Layer 8 of a small transformer language model trained on English Wikipedia (13 layers, counted from 0, width 64).
A neuron's activation on a vector x is GELU(weights . x + bias), where the dot is the dot product.

Input weights of the MLP neurons that the questions are about. A number n stands for n times 0.0032.
n6 (bias -0.053): 22 3 3 -22 15 16 0 18 27 -49 -32 2 7 38 -12 -31 -62 4 -9 -1 -3 -6 3 -25 0 -15 -17 12 -5 50 -13 -48 -23 14 13 28 -21 -15 12 25 -15 -39 11 24 3 19 34 29 -7 -1 21 -8 18 41 -29 -10 -2 12 8 23 -9 -26 -15 7
n23 (bias -0.005): -56 -7 5 -4 31 -49 -34 -10 -29 -11 15 -10 -13 -2 -8 9 4 -14 30 -42 -21 20 -27 -13 -11 -19 -40 -15 10 11 5 -5 19 16 14 24 16 -43 11 -29 -13 -22 42 -14 42 -31 21 6 -4 9 16 -9 8 20 28 5 -7 -5 -32 -36 -11 -8 -23 0
n66 (bias -0.013): 18 -16 -19 -11 12 6 -20 -26 34 -16 38 26 -31 -21 -23 -13 35 -3 -52 24 9 39 -18 -14 1 34 4 -1 19 10 9 14 4 -10 -25 13 17 0 29 -22 30 4 18 35 14 9 -11 6 -20 -17 -18 -22 -14 -39 -12 -26 3 -4 -4 -12 -7 -8 16 -14
n69 (bias -0.025): -26 0 21 19 -35 -35 2 -3 6 -10 -28 -12 -6 -36 29 13 -43 6 27 -1 -8 -1 2 29 -21 19 -35 10 -12 -14 9 34 -16 -10 -10 35 -31 22 1 -32 -8 -19 -13 32 14 33 37 33 0 -3 -14 -61 4 39 4 4 -38 -21 15 7 -17 -23 -4 -9
n70 (bias -0.037): 11 -6 18 -33 -17 21 7 10 1 72 -2 -3 2 10 -42 5 -6 8 -12 15 11 8 48 10 14 32 -34 30 7 5 -9 17 0 8 -14 -44 15 10 29 46 -16 26 20 7 9 -3 -18 -26 -3 22 -10 18 23 10 -8 36 1 -24 16 -32 -7 12 -13 -19
n71 (bias -0.018): 4 27 9 -6 44 -8 -12 22 11 6 -10 -16 21 -27 12 0 -25 8 0 -22 -7 2 -5 31 14 -11 -24 44 25 -17 20 8 -4 -1 10 2 22 -14 33 -34 33 24 46 -19 -33 22 20 -24 15 -31 6 1 -25 30 -6 -21 -55 -25 22 -35 -2 -1 -42 28
n76 (bias -0.006): 34 -2 -15 -25 14 15 -23 -21 -15 -8 9 -1 7 30 -3 6 -41 -7 -22 8 -14 -8 -14 -20 24 38 3 21 10 -38 12 22 -4 1 -51 16 -39 -12 5 -1 35 1 -14 -10 -24 -8 11 35 -21 0 28 37 7 -7 -37 -34 29 31 11 24 -14 16 -25 -59
n82 (bias -0.032): -17 12 -17 54 25 -12 3 15 26 -3 -19 -16 -37 4 -25 -8 -21 -4 28 -5 -19 3 -42 15 16 2 -16 18 1 35 -52 23 -1 -35 1 -13 0 -43 24 -16 -4 -3 -10 8 0 6 -6 23 -18 -12 17 8 20 9 -3 -8 41 -17 -14 0 -15 37 4 -7
n84 (bias -0.022): -13 33 17 -2 -2 -15 -20 12 -38 22 -3 -20 7 18 -14 -43 -6 21 -37 -29 -3 48 21 32 -29 26 -29 -10 27 11 -10 14 4 -22 1 9 -6 -1 24 -5 11 7 -51 9 14 -19 -4 -47 14 24 -5 -44 -16 21 20 19 -48 49 5 -6 -6 -18 -6 -37
n85 (bias -0.024): 18 -13 7 -14 21 -4 -70 -19 31 0 5 10 0 8 1 -23 21 42 4 -14 -12 -12 34 17 -35 -21 29 -28 48 9 14 -13 -38 -38 17 2 -4 16 28 33 0 20 22 -29 -23 -5 20 3 -5 -21 -14 9 9 -22 35 -13 12 28 -8 -35 -70 9 -6 15
n94 (bias -0.043): 4 -22 26 23 -23 -7 -22 -8 -16 30 -6 1 8 -1 35 -43 -15 25 -20 0 -18 46 23 2 23 -15 1 7 11 24 1 12 9 2 12 22 33 -10 18 -14 -15 24 -2 -18 -18 3 -5 -17 -1 15 2 -15 -10 10 6 -7 -43 6 -13 -6 32 23 -3 -10
n98 (bias 0.003): -27 68 18 -26 28 -17 19 -16 17 -19 1 22 20 -18 -2 -48 -28 -5 3 -1 -43 -18 32 35 -24 2 -3 34 -11 -8 6 -10 -19 -15 -24 22 33 10 -54 13 19 27 -35 36 24 -40 19 -15 -33 24 2 -19 1 -50 -5 -31 -7 15 14 -25 6 -10 10 31
n100 (bias -0.016): 10 10 26 -16 15 4 -20 -8 34 -14 -3 16 -24 -14 -30 17 12 23 16 -5 10 -1 15 18 -50 -11 31 -30 5 4 -42 -15 -19 -8 -1 8 37 2 -33 23 10 10 1 0 -15 13 -5 -24 12 -16 -29 -12 -18 2 -10 -14 45 -51 3 -30 -12 16 16 14
n107 (bias -0.004): -13 -13 10 -6 26 20 -22 27 -15 -14 1 2 -24 -25 -20 -8 13 20 -35 4 -26 44 4 -59 -31 -14 -1 32 0 22 13 -20 14 5 5 -3 -10 -46 14 15 11 23 27 -8 -16 -37 31 48 34 1 21 20 2 32 15 -3 -3 -21 1 7 9 -5 -21 -33
n115 (bias -0.012): -31 -21 16 -17 28 -10 41 14 0 6 4 21 -8 -26 46 -31 -28 -4 42 44 25 -10 1 6 12 -21 16 -14 14 30 -16 -2 -25 -36 -24 37 -5 15 10 -1 -26 5 0 23 4 3 -24 -2 -16 22 -6 -6 43 -9 10 -22 40 -9 -6 -72 -6 18 5 -23
n142 (bias -0.013): -5 5 0 10 -12 -42 22 11 2 18 24 9 1 0 -29 -4 -13 4 30 -3 -33 -13 8 -2 23 0 -59 27 -2 -13 -9 11 33 2 12 38 -11 -19 10 8 8 -11 26 -23 2 -65 22 16 -12 -17 27 29 0 -21 27 -18 -19 5 32 -13 24 -26 -13 -27
n154 (bias -0.011): -52 18 -29 11 5 1 14 -15 18 -20 22 -41 17 -8 28 -5 -4 -13 -17 -6 4 10 0 -28 1 24 9 -31 28 41 0 18 -24 -12 -3 -7 -18 -53 -5 17 19 -37 -44 19 -9 3 6 25 26 10 19 19 8 6 9 5 5 -26 -27 43 16 28 23 1
n160 (bias -0.035): 17 -20 -39 -41 -15 -4 9 6 32 17 41 -11 34 -20 9 -38 6 9 0 -15 -9 -2 -17 -2 15 4 -40 -2 25 30 1 16 -10 5 -5 0 -11 -17 1 9 -20 -10 -57 -4 -23 -12 36 -29 -28 -11 -34 14 15 29 -3 30 -9 -19 -24 -4 -25 -5 24 39
n165 (bias -0.022): 18 0 20 7 21 32 -27 -22 9 -14 6 1 12 -20 -10 -34 -50 19 22 -46 -5 48 -45 20 -10 8 48 3 2 -9 -10 -15 -8 24 13 6 7 -26 -7 -14 -31 7 19 11 -6 -12 19 20 -52 39 -35 4 12 35 7 -4 -15 -6 -7 22 -26 -15 1 -30
n166 (bias -0.021): 3 -1 20 -10 23 6 -28 -13 18 3 -21 29 12 -30 6 7 2 -20 -1 -10 -47 4 17 6 -38 6 54 21 5 -12 39 -40 -3 18 -34 -20 33 -1 17 -8 21 -10 36 13 -11 27 11 -14 -16 10 -2 -22 6 15 -37 25 6 6 36 -64 -24 34 -33 -5
n167 (bias -0.012): 5 27 -10 2 5 35 -13 8 21 -33 1 -10 -31 3 22 3 -66 -7 0 13 34 -9 14 31 -16 38 -5 0 24 -11 37 -3 -35 -23 0 -27 -16 -43 5 -3 -13 -5 46 7 4 -5 33 -10 3 -8 -6 13 -19 -35 -16 -19 -3 -2 16 4 -3 29 -14 44
n171 (bias -0.027): -40 -18 -35 16 -16 42 -13 12 2 10 13 -6 4 0 22 -1 -21 17 -30 -6 -5 21 94 -8 13 3 4 18 39 20 3 -5 8 -16 -1 14 -4 1 18 -33 15 -21 -22 0 12 -6 -4 -6 2 26 -37 -28 -7 33 25 35 6 1 -3 -43 34 4 3 -31
n177 (bias -0.014): -5 31 -23 -4 -1 -18 -34 -24 -25 30 25 32 -18 20 -37 -16 -16 -9 -13 -10 -13 34 6 1 -6 24 16 18 31 8 -1 3 3 -24 9 -5 42 -6 34 -21 -16 42 8 -6 12 11 3 -30 3 28 -19 0 19 -16 -47 42 -4 -11 4 -13 3 64 -15 31
n189 (bias -0.019): 21 27 30 24 39 16 3 32 16 11 -13 2 -17 1 1 13 -20 -40 -8 38 36 -11 -42 -36 -2 -4 3 25 -47 21 -19 -8 6 -12 -29 -15 0 -57 3 23 1 -11 21 -8 15 26 33 -13 3 -7 -20 -20 21 -10 -31 -6 18 -4 -6 -12 -16 -17 -22 46
n191 (bias -0.026): -19 6 10 -14 -8 14 14 23 5 -46 15 -34 0 42 -4 -10 -3 -1 -12 23 -33 -14 -28 -42 28 -25 -18 1 2 27 -14 4 -10 7 4 -23 -13 -14 10 4 -16 -33 34 -4 5 -15 -20 12 -9 7 10 -1 14 -21 -26 -33 32 -23 8 6 28 -1 2 37
n202 (bias -0.025): -21 2 23 36 11 18 -27 5 -11 14 6 24 -13 -33 -1 -16 -6 -2 10 6 3 -44 -2 -23 24 31 -45 31 34 -12 -41 -15 10 29 25 -17 -3 23 10 -12 11 -43 48 36 -11 14 -17 -14 11 19 8 27 4 -58 15 41 -5 30 40 -16 -30 4 -15 -9
n205 (bias -0.022): -35 27 3 -5 9 20 -36 -46 -12 -9 36 25 31 0 -15 19 1 15 -26 65 -18 20 -2 -14 -14 6 59 22 7 -32 4 -37 -3 -18 22 -9 13 7 -8 0 -32 -17 8 36 -11 10 -7 -17 34 -9 6 39 1 -22 -1 -59 20 -5 39 -15 -11 4 8 17
n217 (bias -0.033): 2 8 19 19 -23 18 -4 9 26 -11 1 1 -35 10 -38 4 -16 19 -8 -22 -34 37 21 24 3 -17 1 39 25 -14 3 -23 11 -19 13 -26 7 -11 29 -33 -21 19 4 22 -11 -22 3 -29 -43 -6 -19 24 7 -45 -54 11 33 33 9 -4 5 19 -15 36
n230 (bias -0.011): 12 3 11 42 -9 -17 -26 -32 3 18 -8 -23 21 32 -11 23 -27 9 -16 30 17 4 7 -1 -5 20 16 -86 -31 6 1 -2 3 -1 -18 27 -29 -19 9 -41 40 38 34 -1 19 -30 -29 4 1 16 6 44 17 18 -23 10 -6 14 11 15 34 -24 10 -7
n232 (bias -0.022): 28 -15 30 -10 35 -4 -9 16 -25 -17 9 -14 29 -33 9 -11 3 -12 -7 28 -35 11 -7 -8 0 -14 11 31 -24 -15 41 -9 9 -3 -38 -4 -28 -60 26 -23 33 24 6 25 -17 -10 5 0 14 -27 29 24 -8 23 14 -24 -55 7 11 -38 5 34 -12 15
n233 (bias -0.004): 29 31 7 -30 -54 11 -5 -10 -33 3 -33 -14 -3 -10 3 36 5 6 -12 21 -19 11 3 -1 52 28 6 -14 28 -2 -15 -17 24 -17 17 -13 -5 -17 -9 -4 59 12 -49 -33 -30 -21 23 24 9 2 -3 31 -20 30 9 -4 -17 12 22 -45 -3 0 5 13
n239 (bias -0.018): 6 28 20 -18 -23 0 -33 -34 6 -47 -23 -6 35 5 -28 -6 -36 8 -11 43 2 19 -12 47 35 35 -25 -17 -32 21 -17 54 13 42 -61 -15 -22 -15 -7 -14 16 0 -41 0 40 4 22 23 -19 -21 -13 22 -46 26 -12 -7 -38 28 -34 -20 20 -14 -45 -18

Each question shows a token from some text and the vector x that enters the MLP there. A number n stands for n times 0.048.

"s": -19 -34 -24 14 14 -8 9 -19 -18 25 -18 -14 -10 -19 -1 -2 27 -44 -20 -11 17 -20 25 1 -28 -13 2 -1 -27 8 8 30 38 -11 8 6 44 20 -19 0 -12 17 1 2 -18 19 6 -13 54 -24 -6 0 13 36 13 -36 22 39 -11 -14 1 -4 40 -40
Which three neurons fire most, strongest first? n171, n115, n100

"1": -15 -25 11 -29 -30 -15 -15 -9 -12 47 25 3 -5 13 13 12 4 17 -5 -18 -6 -21 21 26 -2 2 33 27 -25 -17 -4 -7 27 -6 16 -21 33 9 -3 -10 -15 23 16 -46 -9 38 -2 -18 -24 -58 -34 -1 -2 1 -19 7 37 21 -27 16 13 -14 38 14
Which neuron fires most, and how strongly? n217, at about 0.79

"5": -5 -33 -29 9 22 10 -9 -4 9 -9 -2 -22 -1 23 27 -17 -15 -24 11 15 2 -26 -15 4 -23 -6 45 -6 -21 12 34 10 49 29 8 -45 17 -30 -24 -9 -4 22 28 -34 -23 -5 4 -17 -1 -33 -11 34 -32 14 14 -21 20 37 -6 14 27 -4 -8 20
Which two neurons fire most, strongest first? n167, n232

" a": -28 -3 7 -17 -13 -31 11 -23 -26 -3 -5 24 1 27 2 -7 31 13 40 -20 19 6 -5 17 15 -5 44 -20 -32 -21 -13 50 28 9 43 -21 14 17 -22 -8 -24 -26 -8 -31 9 11 19 -15 6 -8 -27 -2 -14 -21 -3 4 22 26 -9 -29 -16 -23 50 16
Which neuron lights up most? n100

" law": -16 -14 -31 17 -10 18 8 -10 -11 -7 22 30 -26 8 3 -22 28 -18 36 -16 -5 18 -16 -19 -1 -24 8 23 -57 -43 10 21 2 -22 2 -23 3 11 -12 -19 9 -25 2 -13 6 14 10 8 48 -46 -4 2 33 25 25 5 -3 46 -16 -10 5 37 9 -19
Which neuron fires most, and how strongly? n232, at about 0.38

"al": -11 3 -19 1 13 -12 27 12 -3 -19 -14 15 -12 1 -11 -15 13 6 23 -9 14 -28 -23 18 -8 -5 24 -9 -44 -27 -8 67 0 11 27 -23 3 -14 -33 -22 33 -10 -17 -8 26 17 -3 21 54 -18 -44 17 26 -15 -11 -24 1 13 38 -6 -18 6 25 -15
Which neuron lights up most? n82

" decline": 18 -49 -29 -3 -15 -4 10 11 -3 -12 9 -7 -23 24 -1 -2 5 14 50 1 12 15 7 -36 27 -31 30 10 -36 18 5 26 -23 5 16 -21 -15 -6 0 5 -1 -35 5 -42 22 24 15 -1 36 -57 -1 21 -7 -8 -26 -8 8 23 -3 5 -2 1 45 -20
Which neuron lights up most? n191

" in": 1 -12 6 -15 -28 -38 14 1 -24 -32 11 11 8 8 20 -33 -9 15 34 -10 6 2 46 0 -20 -15 -4 -6 -10 -12 24 16 2 15 29 9 37 10 -20 -4 -15 -12 -4 -27 28 3 17 3 12 -53 -17 -1 -26 -3 -13 -41 -20 54 16 6 5 41 30 -20
Which neuron lights up most? n94

",": -22 -27 5 -7 7 -4 21 10 -29 2 4 12 7 -1 2 -5 7 5 37 -1 -39 -4 22 -19 12 21 36 13 -19 -11 -15 41 48 25 42 -21 -6 9 -18 -30 -6 -34 12 -14 22 18 34 4 10 -53 -5 4 -19 -14 13 -20 -18 36 -11 -1 -19 -10 6 -49
Which neuron lights up most? n142

"ma": -12 -18 -6 -4 3 30 13 0 -18 33 -13 -3 4 22 -17 -11 6 17 13 -34 45 -14 26 35 -6 -20 27 -42 -25 8 -8 13 9 8 27 -34 29 -14 -24 10 -4 11 -4 -16 -16 -12 -20 -34 64 8 -20 22 -2 -22 3 -22 14 1 6 5 -4 -11 35 -46
Which neuron lights up most? n100

"py": 4 -41 -42 -27 -20 18 38 9 -43 -7 15 3 10 11 34 -1 -18 40 6 -23 -2 11 -6 -22 11 17 -2 18 0 -1 -11 20 34 4 16 -8 -16 5 -35 9 5 -35 15 -16 17 10 -24 -18 57 -26 -29 12 -8 -13 -2 -24 32 -7 -16 5 13 3 41 -6
Which three neurons fire most, strongest first? n191, n171, n154

" tour": -23 -40 -7 -14 -5 -23 -5 8 -18 11 0 11 5 29 -9 -18 38 -17 38 -8 9 -2 10 -13 3 -9 43 -4 -17 -25 27 30 5 10 9 -15 -26 -3 -36 -4 1 -25 0 -18 16 12 1 10 50 -21 -12 29 6 25 -29 -9 17 25 -42 -4 4 37 27 -49
Which neuron lights up most? n76

" distribution": -4 -4 -34 11 10 0 10 -17 -35 -10 -2 -2 -31 25 -6 9 38 -5 21 -21 34 -2 -11 -42 26 7 3 6 -33 -46 3 49 25 -8 7 -15 -13 8 -23 -36 6 -14 -19 -17 0 14 9 -10 44 -20 -25 21 7 29 16 0 16 49 -10 -16 -14 20 19 8
Which three neurons fire most, strongest first? n233, n76, n23

" |": 4 -8 20 -20 -6 -15 -23 22 6 46 30 -26 -10 12 -9 -30 -21 -8 6 -1 12 3 7 7 12 -18 23 -35 -10 -6 13 68 6 6 27 14 15 9 -12 -6 -2 -30 14 6 -3 42 10 -6 -34 -46 -24 20 4 16 -36 6 6 20 -12 -15 -35 -26 31 -14
Which three neurons fire most, strongest first? n160, n85, n165

"–": 2 17 -17 -20 -15 -4 8 20 -14 29 0 -29 -8 37 -14 -26 -4 -45 10 -17 15 5 20 29 -59 19 20 3 8 -27 9 -23 17 8 36 -32 54 -18 -19 -4 -2 -8 26 -4 9 12 22 -35 0 -34 -13 -1 -14 -1 43 -16 10 12 -6 7 5 11 15 -12
Which neuron lights up most? n167

" then": -3 -21 -10 -12 -16 0 6 -18 -12 -24 34 46 -17 21 6 8 5 6 48 -39 -7 -26 5 -10 2 5 23 19 0 -2 20 50 13 5 5 -30 -5 25 2 -7 -17 -18 -12 -35 19 5 30 -2 40 -24 -23 -17 -39 -38 4 -15 5 37 -14 -12 0 -7 38 -3
Which neuron fires most, and how strongly? n85, at about 0.41

" took": -12 -23 -4 -29 -16 -23 -20 19 -2 -18 -11 20 -9 49 0 -32 6 -14 39 -7 16 -11 37 -2 1 -9 21 3 -12 28 9 49 -20 -7 23 -15 4 24 -15 21 5 -41 -20 -28 22 19 12 5 19 -46 -17 16 -18 -22 -13 -6 -2 37 2 -25 12 -7 41 -8
Which neuron lights up most? n85

"ed": 8 -25 -20 -29 1 1 -1 -9 -6 -21 -4 -13 24 35 -14 -14 -9 -13 36 -11 29 -40 14 -17 -16 -3 15 0 -43 21 -9 46 12 3 34 -26 -2 12 -27 4 23 -16 3 -17 -27 7 -2 -14 62 -21 -4 13 2 -22 1 -24 20 19 20 21 5 -23 54 -9
Which neuron lights up most? n191

" the": -6 29 -11 -9 -19 -35 2 -13 -39 -17 26 27 -1 -27 13 -14 10 11 39 -10 -11 14 22 7 1 -3 30 11 -24 -47 5 52 26 19 14 -23 6 4 -41 -27 -6 -19 -15 8 40 14 5 -15 28 -20 -34 2 2 -4 -16 4 -4 34 -14 -21 4 5 42 -13
Which two neurons fire most, strongest first? n98, n239

" and": 4 -21 -1 14 -35 -39 28 10 -3 -3 11 16 17 7 -1 -24 -8 5 36 2 14 13 28 -1 -19 -10 10 -28 -40 17 0 50 19 7 18 11 -6 32 -39 -7 -9 -17 8 9 29 29 2 1 4 1 -56 -6 9 9 7 -14 -6 27 -15 13 -42 -9 -7 -54
Which neuron lights up most? n69

"ign": 7 -34 -23 -20 -14 20 1 -9 -2 23 5 -22 -7 15 -24 16 -25 -1 17 -23 40 -1 21 1 -25 -18 16 -30 -44 6 -12 20 15 2 11 -7 -2 -1 -24 8 4 2 11 1 -13 -16 -17 -23 63 -58 -4 23 24 20 28 2 15 18 -29 13 29 10 40 -28
Which three neurons fire most, strongest first? n230, n100, n154

"n": 8 -11 -4 -1 13 18 16 10 -17 -13 -13 -5 24 9 -11 -35 26 -37 11 -9 15 -54 10 3 -6 -23 41 -3 -28 -2 -3 23 5 7 27 -40 -19 -18 -5 -29 -3 -6 -11 -20 -14 29 -13 3 40 -2 -24 10 28 -17 37 -7 50 32 2 15 -6 -31 41 -10
Which neuron fires most, and how strongly? n189, at about 0.21

"3": -9 -37 -4 -14 22 19 4 2 4 -8 4 14 -1 -10 3 -4 5 -31 12 -16 -6 -51 0 29 -29 3 61 32 -23 -4 1 12 31 -12 6 -37 22 -20 0 -42 20 16 24 -54 -12 24 28 -14 0 -21 -21 18 4 8 -14 -4 27 24 -6 -13 19 -14 -2 28
Which neuron lights up most? n166

" Opponent": -32 -11 0 -23 -35 -22 5 23 -9 72 15 -6 -21 13 11 7 -6 -12 8 -17 17 16 23 -24 -20 -40 0 -12 -10 -7 6 6 10 2 14 18 -16 7 -39 -8 -3 -28 -3 -19 16 35 0 20 8 -39 9 8 0 25 -1 20 4 28 -17 24 1 38 18 -51
Which neuron lights up most? n171

" received": 10 -5 -3 -3 -16 -24 -1 -1 -12 -30 2 8 -22 41 2 -25 -6 -22 38 -22 33 -29 32 -21 6 -15 31 -12 -10 47 1 30 -9 -4 26 -21 11 23 -27 2 2 -54 -16 -7 -8 26 19 21 20 -31 -34 16 -9 3 -25 0 -4 36 22 1 7 -4 30 -19
Which neuron lights up most? n6

"ous": -7 -26 -6 1 -7 -2 23 4 19 -24 -12 22 -15 -4 2 15 -13 -12 25 -10 20 2 -26 -13 11 7 5 12 -68 8 -29 51 21 3 36 -10 -14 -6 -28 8 15 -26 3 -9 18 -2 -16 2 51 -24 -43 28 14 -4 18 -16 26 12 -7 -11 11 -16 48 -35
Which three neurons fire most, strongest first? n82, n189, n142

"ba": -32 -34 5 -41 1 10 22 21 -9 24 -15 1 11 -17 -21 -11 60 6 3 -36 1 -3 10 16 7 -6 23 -7 -49 -20 10 17 15 10 28 -48 5 -19 -27 37 -16 6 15 -35 14 22 -5 -14 34 -16 -5 2 2 -9 -16 5 18 27 19 -20 -8 -20 36 10
Which neuron fires most, and how strongly? n70, at about 0.66

"d": 1 -36 -33 -4 -12 -13 2 27 -18 -6 21 -9 25 21 3 -13 5 -11 34 32 -4 -27 -9 -6 37 -21 39 -18 -40 11 -4 21 12 14 11 -5 -23 21 -33 -27 16 -31 -10 -28 1 26 -7 -2 41 -24 -23 16 9 -25 5 -17 42 19 13 18 -9 -25 39 -11
Which neuron fires most, and how strongly? n191, at about 0.61

"hap": 3 -32 -29 -32 -12 19 21 9 -36 27 -6 10 -14 22 -7 -1 29 7 6 -4 18 -12 -10 7 40 0 -17 13 -34 -13 6 22 -3 5 53 -8 9 11 -28 36 -18 -26 -6 -42 1 26 -1 -7 56 -15 -32 12 -8 -8 -22 9 26 -24 -22 7 -11 -20 14 28
Which neuron lights up most? n160

"\n": -22 -8 -17 0 -4 -31 37 -5 -3 -26 8 7 10 14 9 -16 -1 -3 34 -24 20 -5 21 4 66 0 -36 -7 4 7 -8 47 19 18 14 -15 7 5 4 -6 -27 -30 0 10 19 21 26 17 -6 -36 2 1 -20 -19 -57 24 -27 15 -19 7 26 -5 -20 -29
Which neuron fires most, and how strongly? n239, at about 1.7

" Date": -8 -25 -12 -27 -21 -2 18 -3 -15 42 12 -8 12 27 -4 9 -2 -18 17 -35 45 1 18 0 -2 -45 10 -17 -34 4 31 24 -19 -14 -7 12 -3 -4 -34 -14 -3 -35 10 -12 36 16 -6 19 37 -26 1 16 -15 34 -21 34 7 17 -4 1 -27 35 -7 -31
Which neuron lights up most? n23

" also": 7 -17 -34 15 -6 1 9 4 -19 -24 43 39 -16 15 2 -11 19 8 25 -15 8 -7 8 -15 -10 6 41 -17 -7 -4 3 61 2 -6 -1 -16 -6 26 7 -8 -37 -48 -1 -35 32 11 20 -10 36 -25 -24 -9 -17 -24 6 -20 9 25 -8 21 -17 -8 37 -23
Which neuron fires most, and how strongly? n66, at about 0.4

" equipment": -14 -20 -30 8 -9 6 -8 12 -18 -8 -3 40 -21 12 9 18 11 -19 23 1 7 -18 -11 -37 24 0 13 -8 -9 -28 12 30 30 -7 22 -35 -13 20 -21 -8 9 -40 3 -35 6 21 2 4 68 -29 1 12 7 7 12 -12 35 16 -34 3 -11 0 40 -36
Which neuron fires most, and how strongly? n76, at about 0.3

" Stadium": -16 -33 7 2 2 -15 3 -6 -19 28 -4 -16 -37 2 25 3 11 -27 8 -2 29 22 27 -29 18 -17 22 -8 -16 10 3 9 42 10 -10 -26 15 -21 7 8 -12 -59 2 -3 12 35 19 6 43 -58 9 15 -16 3 -14 3 13 29 -23 -6 -2 9 24 -43
Which neuron fires most, and how strongly? n154, at about 0.54

" comp": -23 -11 -20 -33 -8 -7 -4 13 -25 -9 -5 29 -19 28 10 -9 10 7 29 -23 14 -13 33 -4 -30 2 43 -12 -14 -4 -6 29 -29 -3 35 -1 10 39 -28 -1 -6 -34 -4 -19 23 32 -18 6 37 -20 -18 32 25 -10 -24 -5 -5 35 -48 6 -1 -12 23 13
Which neuron lights up most? n85

" I": -4 9 13 -7 -20 -1 40 -9 -23 -27 24 39 -6 -8 37 9 18 28 -5 -42 -3 -1 -2 -10 7 -5 25 1 -34 -11 0 33 3 7 23 -34 -4 10 -26 -24 -41 -30 7 -20 5 33 5 21 47 -21 -27 -4 -35 -22 -30 14 21 11 31 -1 -6 1 23 -6
Which neuron lights up most? n205

"2": -1 -27 2 -19 -20 3 -12 -10 -8 28 40 36 -3 1 -26 -5 9 16 9 -8 2 -26 29 21 5 -17 49 10 -19 1 -16 -10 19 -15 31 -45 18 24 1 -31 -27 -27 9 -26 26 48 26 3 -12 -10 -31 13 -6 -19 -35 6 12 5 -26 -17 18 10 29 -9
Which two neurons fire most, strongest first? n177, n217

"==": -30 -11 -20 6 -9 -24 33 4 -3 35 23 15 7 4 -6 -8 -26 -18 25 -10 20 23 32 -10 46 -30 2 -26 -22 4 -4 62 16 36 9 -14 14 -6 -9 -19 -6 -43 13 -5 36 18 2 21 -10 -33 -12 6 -13 -4 -23 -2 -23 22 -17 4 15 -11 -25 -27
Which three neurons fire most, strongest first? n239, n142, n23

" ": -12 10 -31 -20 15 4 20 -20 -53 11 24 19 1 2 8 5 21 11 47 -30 8 -12 -24 -30 -8 0 51 -11 0 -20 1 -11 13 -3 43 -29 19 5 -29 -17 -6 -11 15 -5 16 50 28 2 9 -28 -26 -3 -11 -42 -10 -15 17 30 8 6 -8 -18 16 8
Which neuron lights up most? n205

" record": -14 -25 -10 -30 -5 -28 -9 25 -50 -11 15 28 -8 18 -17 -11 0 -11 38 -12 3 -23 11 -24 19 9 32 0 -9 -31 4 33 14 20 25 -6 9 21 -29 -16 6 -38 -18 -20 5 22 23 14 42 -26 -14 29 -6 12 -16 -28 36 30 -31 9 -6 12 27 -9
Which neuron lights up most? n76